Layer 4 of a small transformer language model trained on English Wikipedia (8 layers, counted from 0, width 96). Numbers have three digits each and are written without spaces.
Take only the direct path to the model's output, skipping the later layers: a vector added to the residual stream pushes a token's score in proportion to its dot product with that token's output vector.

Output vectors of the tokens that the questions are about. A number n stands for (n - 500) times 0.0028.
" December": 567516279344657503543542583442360277386336659666448418658326476565231169792642416469421492434593459587637618580476389508533496305237264532308692628637514654394578385374702470665536498565345500683420383429622586386328603611409630516432360554608543610415598459692654489322677486385554632649
"gh": 427504742277544492358682358454538749615456712294642609482437463359517252732533101494636519449573637481665556326637688509423449305218453543519526453063575323660385318436674600686644540771342511589468487537498327644116513620589367385215404306643678683563402691638621722709527514215489719212
" population": 591588432345306620383543820435572455484151634532829450494756640262643380864380448276728439688447252611229738465523524475315292336310432571387695462544788380646441544312460366801794701391434512234596150634782356575295610595549570668180463771696377705578545408801324354188266503540300643398
" Location": 660690450277485598574281485052460294492086426244487453637225880421020517541485290518691373460586527754575610333159484487664287343362219770398575519849484572522577675635683450799470555623624611671680302682869311723315742796596290568265459701550495519434549547546252632325335368664537678265
" ===\n": 790363343494607644419564312457559234349505527565413358605763551597511424368609309266659239406310515525432821572604570515458487389614545542482606159463651557744674415267665216709452569467371441428827058771480316327561863637623070523597618455523411253590581509544578614468675589488617633152
"irl": 624494673280446467695494613205461294696463571484669381558348583716608614509375140645601520495601397336381617505477562489242596691292215592551675388302465785561474506380233320446454650631360664613340245546428450385137694569380484488619682277546689644403714536627553582753440500486526651454
"uel": 402637240189667649679418485426428392674536620418791635564355768783057381534739230786660331601455417662627458395541476510731532613399326232464756325166626309764446508362516393733348919758424473725448590693370298530122366364340701511609499384552704348486750302479167535270772254597480428589
"outh": 805606155396158611818636817261783321731562572484543630441623722579327476594439063606971204635173627364377600261507487497879352739359062617484353492467564434605378388273636437290391633397553737310600572744574757567417470735532268614326512301474294571440472283477678575488694445494582362393
" Best": 425369302516280418543598642203475552700409449734753316777332658819380566509594380660600527597602597222499570588478315475467563616366280516281489616298346453321363583564621411624296729492350402620857423539763486426376923500373405352660603586625436384352381492551569682350511433420692534215
"\".": 430429302664520543418358465557486583291632348602500124508566649684394600808518261462694598535466417585370339692532451480517572675329481616689835212268464651792612494461786412598604460480297451542683330411339763274285690343606254290520405703616489326589633376380533778521548445268494717233
" again": 494521526362455572707310592482454681400490626504454458625473730646393454773477405345479624555508467355513301324486395478583372536401505410323628510503655377666575498573689284733661613518411318503453673546567447439430816627175305555498293530487533524196567702468377758498685216248496636512
"iety": 625389316551343566335605490117364445391512649430730489399510626528419405672534058767735557629482589737387624696367428511239289480449415421408964283230445524310585412774385290467742848428526403685804483679504463554217755730325174367354626618579422394523856551620257838396590166368466601712
"\",": 323503261488520546591352441589407435380542376422540336568583569574382515632650246496627686553463540553313328690410303466449573685407462591674861272311452711737697488410840427738622442481378389593901300366300517374326730300708384423539573552627447388565739471394457730474492312258528657280
").\n\n": 719197141665471761335475745469469403325480488681401274433630646849537395636528155440500754689327544666491389244804476487451529506508471574641629427619532419935449452530599399423543537414450518582843230430413591348405622189531448446260411669500530318613740492511418763477416472372437766080

Output weights of attention head 1. The head adds the sum of these rows, row i times number i of z. A number n stands for (n - 500) times 0.0041.
o0: 454430539538393445406315737500429479626312465731529421388623228436403476568585680351596567654313285619392529630548526538776395682651583525503385316511579411389542485400561499275578393582520416441630315407551542372417526598569411677525591577547478557541537353443470649522583453427683465548
o1: 400633372530522577572282519430339520441568494619528545588473636403493207653284488545438510604664437613574526540352439582564365580642527508370298476547537797502351648545533508571896623453279487372281439656459591514601483525713512327409483582529366464646460518466549433443369444418557324532
o2: 433549420593579553272506594506610389349697560563505538580437529466668684658456571602509536512258617375609292456603372705501658511470566526563355400293480334295353310454298582542355497660636603568356887448588428566520521328420375457599510723588359543548407531569470531505651325304452372585
o3: 690530501371500337531505451498679302404521620367424533450618466428495536589652826504480405425286484379431581468369254196497343495488616590463460461576441569325477444350519651642529568623462623477439545500542448831694450620729686300486622405576456646469295378532490624409436573589437355647
o4: 517427562569459625809558544547439555373526638547656488568566423377629485186451420633416415472402399520294643417713363800404623521547647362400349471569583556421493408407396749572473883603371545478392597419470563463793447387400519364660587328562651385555665438456602336370397382294372445465
o5: 452513573598590590569393554562677587663327703256545542642352575620363497383633753516566469433663612463493438323545612588359433427418512522553433331505557550473462611543299492529569338363617629357646659488468414471489569534438298598602584351277468358362523425409272583237599408698482570592
o6: 359570417406594615684480371523434473700524698390498689430526518588569450354496610669354448449639357564357556321438564312564362390621502405365472590378361483537631548463593378376616688513530251592514583596605334616752447588532467405513589465549461582382468441522315310496646484745461523428
o7: 549481484432420601403405423256739437611448571584669460495483376511698554349519328586514444424638528504441515693482533701634400609540508566584657367554656531386562398420441501317675694249474643433393458440443570639447593336492685469483416485576546577437380415541364458437405597660427559176
o8: 411588431666422576522619636454416433539317329330526675560296418450383451597508366571396619539594525473665668231551517477716425537461344308765508660464533607418471436629463666276331485540651464580525489445632383941524487472397354534347369510391456555586420560600608449671345389260544626642
o9: 435587405560512634421468369437517520426697647513404463467430640618503516433537588523314617564538381563488461471676349111602597677552474435456515474393400648425591676424473484585584417500581653510566410466445277545275523569394613435585592347636624357436633560515311463418699476524496515335
o10: 538384579525447420510465709253575549395701310459330618626558575466464586403620441441449552419475482377518447368614707575605633539556453395380425528682592535368476341583465598609428457560525411364458504577567583472597596592376598351457451548514677540381258630583643364508533416529410393433
o11: 536565535535608401344564319688588196505619597411512539619456667457438525564488433327430451441622507572588786631331437756485342394414434473466521670414536660559565445547439503519398451574637623718448220492494328593465543588557467351483620389234440549338631268384495512463719717568645192386
o12: 564596361625442555488458199489529515578491369471490524460551595501463412585397547358562577388511665399412657536542441445586546414593582500818612627591415379289409645426468516454653300413376636550357324583582569780405561419403456557432631412457413563173604527548501416641504472538713375506
o13: 622462381596623630595407594521406600562352463520437526571326619697682627432406604404565701602408496573573393413726461643826304360443585520547220577598512168323439354561656254519638477191445496420412511633486634547640402486432631521510509560311458351421446505408471642603398459463229698546
o14: 349714577695442601459403619453635467410604286497576505281444546543425471497418352620568382417525723660406840688437267292453356667522480479502365532399409609582367434442467322601440445721541576508551521511368456483269398648695462507475461742411563538570454425510514516446603483446518534606
o15: 452444557276657399535441413584641444572533782569328714395449516532423334487709412248574410571512377311455548436671435709515410553514380292374621389487641337463641547368606535450679630450460433584465549481740553557717408612503500471596520368546554622347498611320377551461468705530175380602
o16: 336701442424548467494529292498565476504483593224297461517457532461286306604527461539461549558362468418423603455448551609746646698191734477587646309341511598547618537449584472713589691611548551716446310587553495508542551749453489623411481524480491578315478430250290456530418418308677699380
o17: 535601539526712490531336467557286323576343586447497564364397577567646526483701564377355443373571557604456367323549511451566719432465502419572648594541401472573461272365562506301715303549518547565381604560393585533413556420404501547557514583676586396462414558629449533464624299545535515543
o18: 312522532326644631458409310596524387494572585474401531442400483626342566620504406667678495576497725433750616668699541487340466659646477747474543544374439383581325355522603571386280500566612422527448509395356568393495508573519386396661491384499426498541563376381502439328411403616571692430
o19: 522430541762394487512508495617418457549520557680296436582597581630343500711584510589305368519777565622371602452571368128310636538540696528341540467449558571482455391614335432476485603431540711645432450385395441396465586596500524430516372600469520469508470446733381464475597358406388513506
o20: 692530578559786352404645327517547476440542500376371440314640475539412477594450539971555629688678486415542529378376427475472575509570342561522322447194306450466486398391438518596444433573341564614330640494429602631357453528687546295797562560417455458707474482603717390464524473455314566391
o21: 598482310447434479538604490386602556230432440430275544420446587538638461541655404678560428359445515361516730357615490505660230533595476705588478612471581513636741457475577606559509444449537508335700470426664373534405582349380596555614409370518405673326708548418385406354537393462534479673
o22: 511461493500539666391427343446404396629615443501494437373517480493629349395510382441756627392506607502304394422573522620711588454719333469613530404471511545538540573522495448459531437494573521500466325495485217410456518515651473554481611363440381668872611401430797346548364493464522669515
o23: 290448247655381628349538416571552570559505319594375433350674380487661450377380392060674618535319606713628620527589785630789456609657254495567668717414390544668441490525201639406598423354550456388601352550432770251343322424634514506280443312571336476787562463548609509486596578427467683554
o24: 517467636513371450487491743360612536582635771483470513468573485597460489347558533380294457538434506368472564655506564276541536497590483406474602497585378501562623504544575670367819663194611591628644214514559465508366339378446350257609590372312538415328632708565614389376332494430573483595
o25: 637520439569578433348786491441541282468574483382387648624553229836427432630399667664470476416453530661395425338634501386371493396503291586472539557635455452716349551452549523451695328568546513534499596452420436544353459504479502572545464378345638580435478452601491479566529608604394442464
o26: 516443207698406526544542564593607363507364628332596482424465408525394462442529573535445438492380482335469512637552374633395456501442424482526551550541405718327470570460571470613664515537431453650521455751527587449547570495451588701524455557721382470590441462387637344334432583491605396417
o27: 501491556363468416609567567422422524684416337359567471548444532482597478362466639545575326461601707571422618462428250521659538620366616657255467660753478573370416485634460415587314535396504632548438531522427265505330503620499476461476550721476473648508521603695399425561479471409484202589
o28: 533515481356536437503328470481441499423588535482223514743277553411427658609598596527513595433663645570425377683315269501572525421369435472235580600648455595469696458516372603548269440644472488435445688529653674874295240503324486550415614617464452359499519455429556460512596524462542630598
o29: 457457466483303678622540475498577335511726387629502725485193625607424513434322575636530819525419350449477312239467448660580451323603229138605502571522451556569500641631558608387655526363716302703455355428339636580622362254621446800369388444501646440496609505569417645706282440486473601510
o30: 551351495569391508421564570395393497427403691563580512549424577659456482360495525667534391563560621566733673532389580666446573377619402401173372726574499443394304567462446600337493618712455510579535469613556495655436495464479411384558415599472631376615390439528244352471449485491405588558
o31: 439626551616348494598351424517598470427292667444723390617574536533524573603376232511688423547382575570507552634679469586501502424556236748482503439409483621422629610402259299539541499526487396599509431500519354462447590699698504316457507475391492545489606512583483420493363506579485405426

Each question shows a token from some text and the vector z that the head gathered there. A number n stands for (n - 500) times 0.013.

" the": 568334492567657526414472501491610396415375654344360423547643550569428398551521390549416362589417
Which two tokens does it push up most, strongest first? " Best", "irl"

"25": 503434468599457519504556403492557414469506630520387482414511368572483621393500442498461450412457
Pushed up most: " population"

" may": 475442477607550512550525495543485513510456577541505460466523464586483386583501503534573470494496
Which two tokens does it push up most, strongest first? " Location", "uel"

"ov": 506466496571462498481486494583520488541378624495439463473587511391494462601564451502428577467610
Which two tokens does it push up most, strongest first? "irl", "iety"

"26": 557500362572513421521603423509561438464295634421308420415564473542576572512580453579367349557566
Which three tokens does it push up most, strongest first? " population", " ===\n", "irl"

"y": 446344417620424534526451465502468462525485445468448535499519491460469435482583501480619461412375
Which two tokens does it push up most, strongest first? " December", " again"

" about": 570583428602540508404566492568520339509585589409460453548680572638515405617540465532536524441454
Pushed up most: ").\n\n"

" ": 540394557507385365440386596380508354504448526390436553479515448584436542427505423570497489504427
Which two tokens does it push up most, strongest first? ").\n\n", "gh"

" per": 580454591597449512357563508474567504497513548487563465566398506580542554401538494483524443442445
Pushed up most: "outh"

"ed": 630452523579463310679503348460544395596365529572455549489603412453717465435488485450398376418453
Pushed up most: " ===\n"

".": 509501453565542508506544483586506434495532567478503496527633518616513401600512483527549519470469
Pushed down most: "gh"

" in": 496457422800451677586600326604489387576576388580636375496457456657413173523657470381477561260476
Which three tokens does it push up most, strongest first? " again", " Location", "uel"

"D": 477591542687539332523334542591567590452379645387510386460602587470383506517477515595575358531409
Which two tokens does it push up most, strongest first? " December", " Best"

"cc": 536548481413435464533435469467466430535634513397383476554450486528557710582457449494495506477511
Pushed down most: "uel"

"row": 529524403581540544471528616542485498538533504449516540529649411551455462516553524541540523437473
Which three tokens does it push up most, strongest first? " Location", " December", " again"

" c": 524431556620498483465527517510531445495511574520540480510470463566518543492528479422545468410453
Pushed up most: "outh"

"ans": 364483484550580423488521552629513388536538569464463533452524534521443531509439409424533578439469
Pushed down most: " ===\n"

" The": 615531469456448548570486624502469504530431461315416610543562491372627594488549353408362560426397
Which three tokens does it push up most, strongest first? ").\n\n", "\".", "\","

" La": 522451417428467511596418642598460463599489464356466508501574417473576637558448411443462569459422
Pushed up most: ").\n\n"

"ary": 513397511580483486469489451492472466510477535453441510510556485495440452478518396560568535483377
Pushed up most: " again"

"22": 551463523648401443528420506555545513489451635542454467494571568433443500546437411584605359485422
Pushed up most: " December"

" a": 485449469570538493521612416601501335413413633432419428489651517449572383491494309505564607440438
Pushed up most: "irl"

" st": 485493526481502480531536451550532469429434628437396489484646414565501496388481386531547570535483
Pushed up most: "iety"

" of": 516438595538426551377500510507542412525508509439476506470455534500409471469499421493525505388358
Pushed up most: " again"

"18": 581536451546496459488460498477506428466487540473341516505440505567552614514421470513556423494465
Pushed down most: "uel"

"u": 479495484462341451569430530605500493617421568386530556466612482536477598516459417412430446394564
Pushed up most: "\"."

"v": 332348423598348552513431511587460404508460442428498535540520493419524485480586496405633518310428
Pushed up most: "\","

"199": 473433458561489494560529471582492520478507563571470513478552464626453451556501488515542481506455
Pushed up most: "uel"

"ced": 552435586535479510393455443413582450449457528469526511512548427599437511471472392486598404427369
Pushed down most: "irl"

"ou": 458470521551524510484562466591488472420460561521465449519531492589506435507420362487561521404489
Pushed up most: "uel"

"el": 561564437450432472515403494460473423532599492421422529550433516514531669563458452502533496453429
Pushed up most: ").\n\n"

"3": 556450442553552502491448506501537443468475547444391490530505530587497478576459464539516465506425
Pushed up most: " Best"

" att": 557514411620550440526579488500481433473392579463391429441523485522568600541524458455409462468522
Which two tokens does it push up most, strongest first? " population", " ===\n"

"ember": 467546547641524366480353547595553588491389658421488415474611590453405518528477489571554397502472
Pushed up most: " December"

" being": 496447482564499470486562430565480347419390619460447439502622534456558357458480306519570561450449
Pushed up most: "irl"

" p": 414423543551412458455386513466550445476535513479359598447498553448385514416539353569531395446374
Pushed down most: " ===\n"

"s": 570435465515455472448511515402536413457574594464392496529482496526508620566459393531492503510476
Pushed up most: ").\n\n"

" French": 540352608534450460436560624461467505532516558575534508576369569651596647445624478473478577467431
Pushed up most: "outh"

"ro": 482431465461391499453393656513565514488474553319421544504635431462593618456469366477560474524506
Pushed up most: ").\n\n"

"duced": 513434517546482506464438478509550396449452573358493456514549467472499377417455331511636442402396
Pushed up most: " again"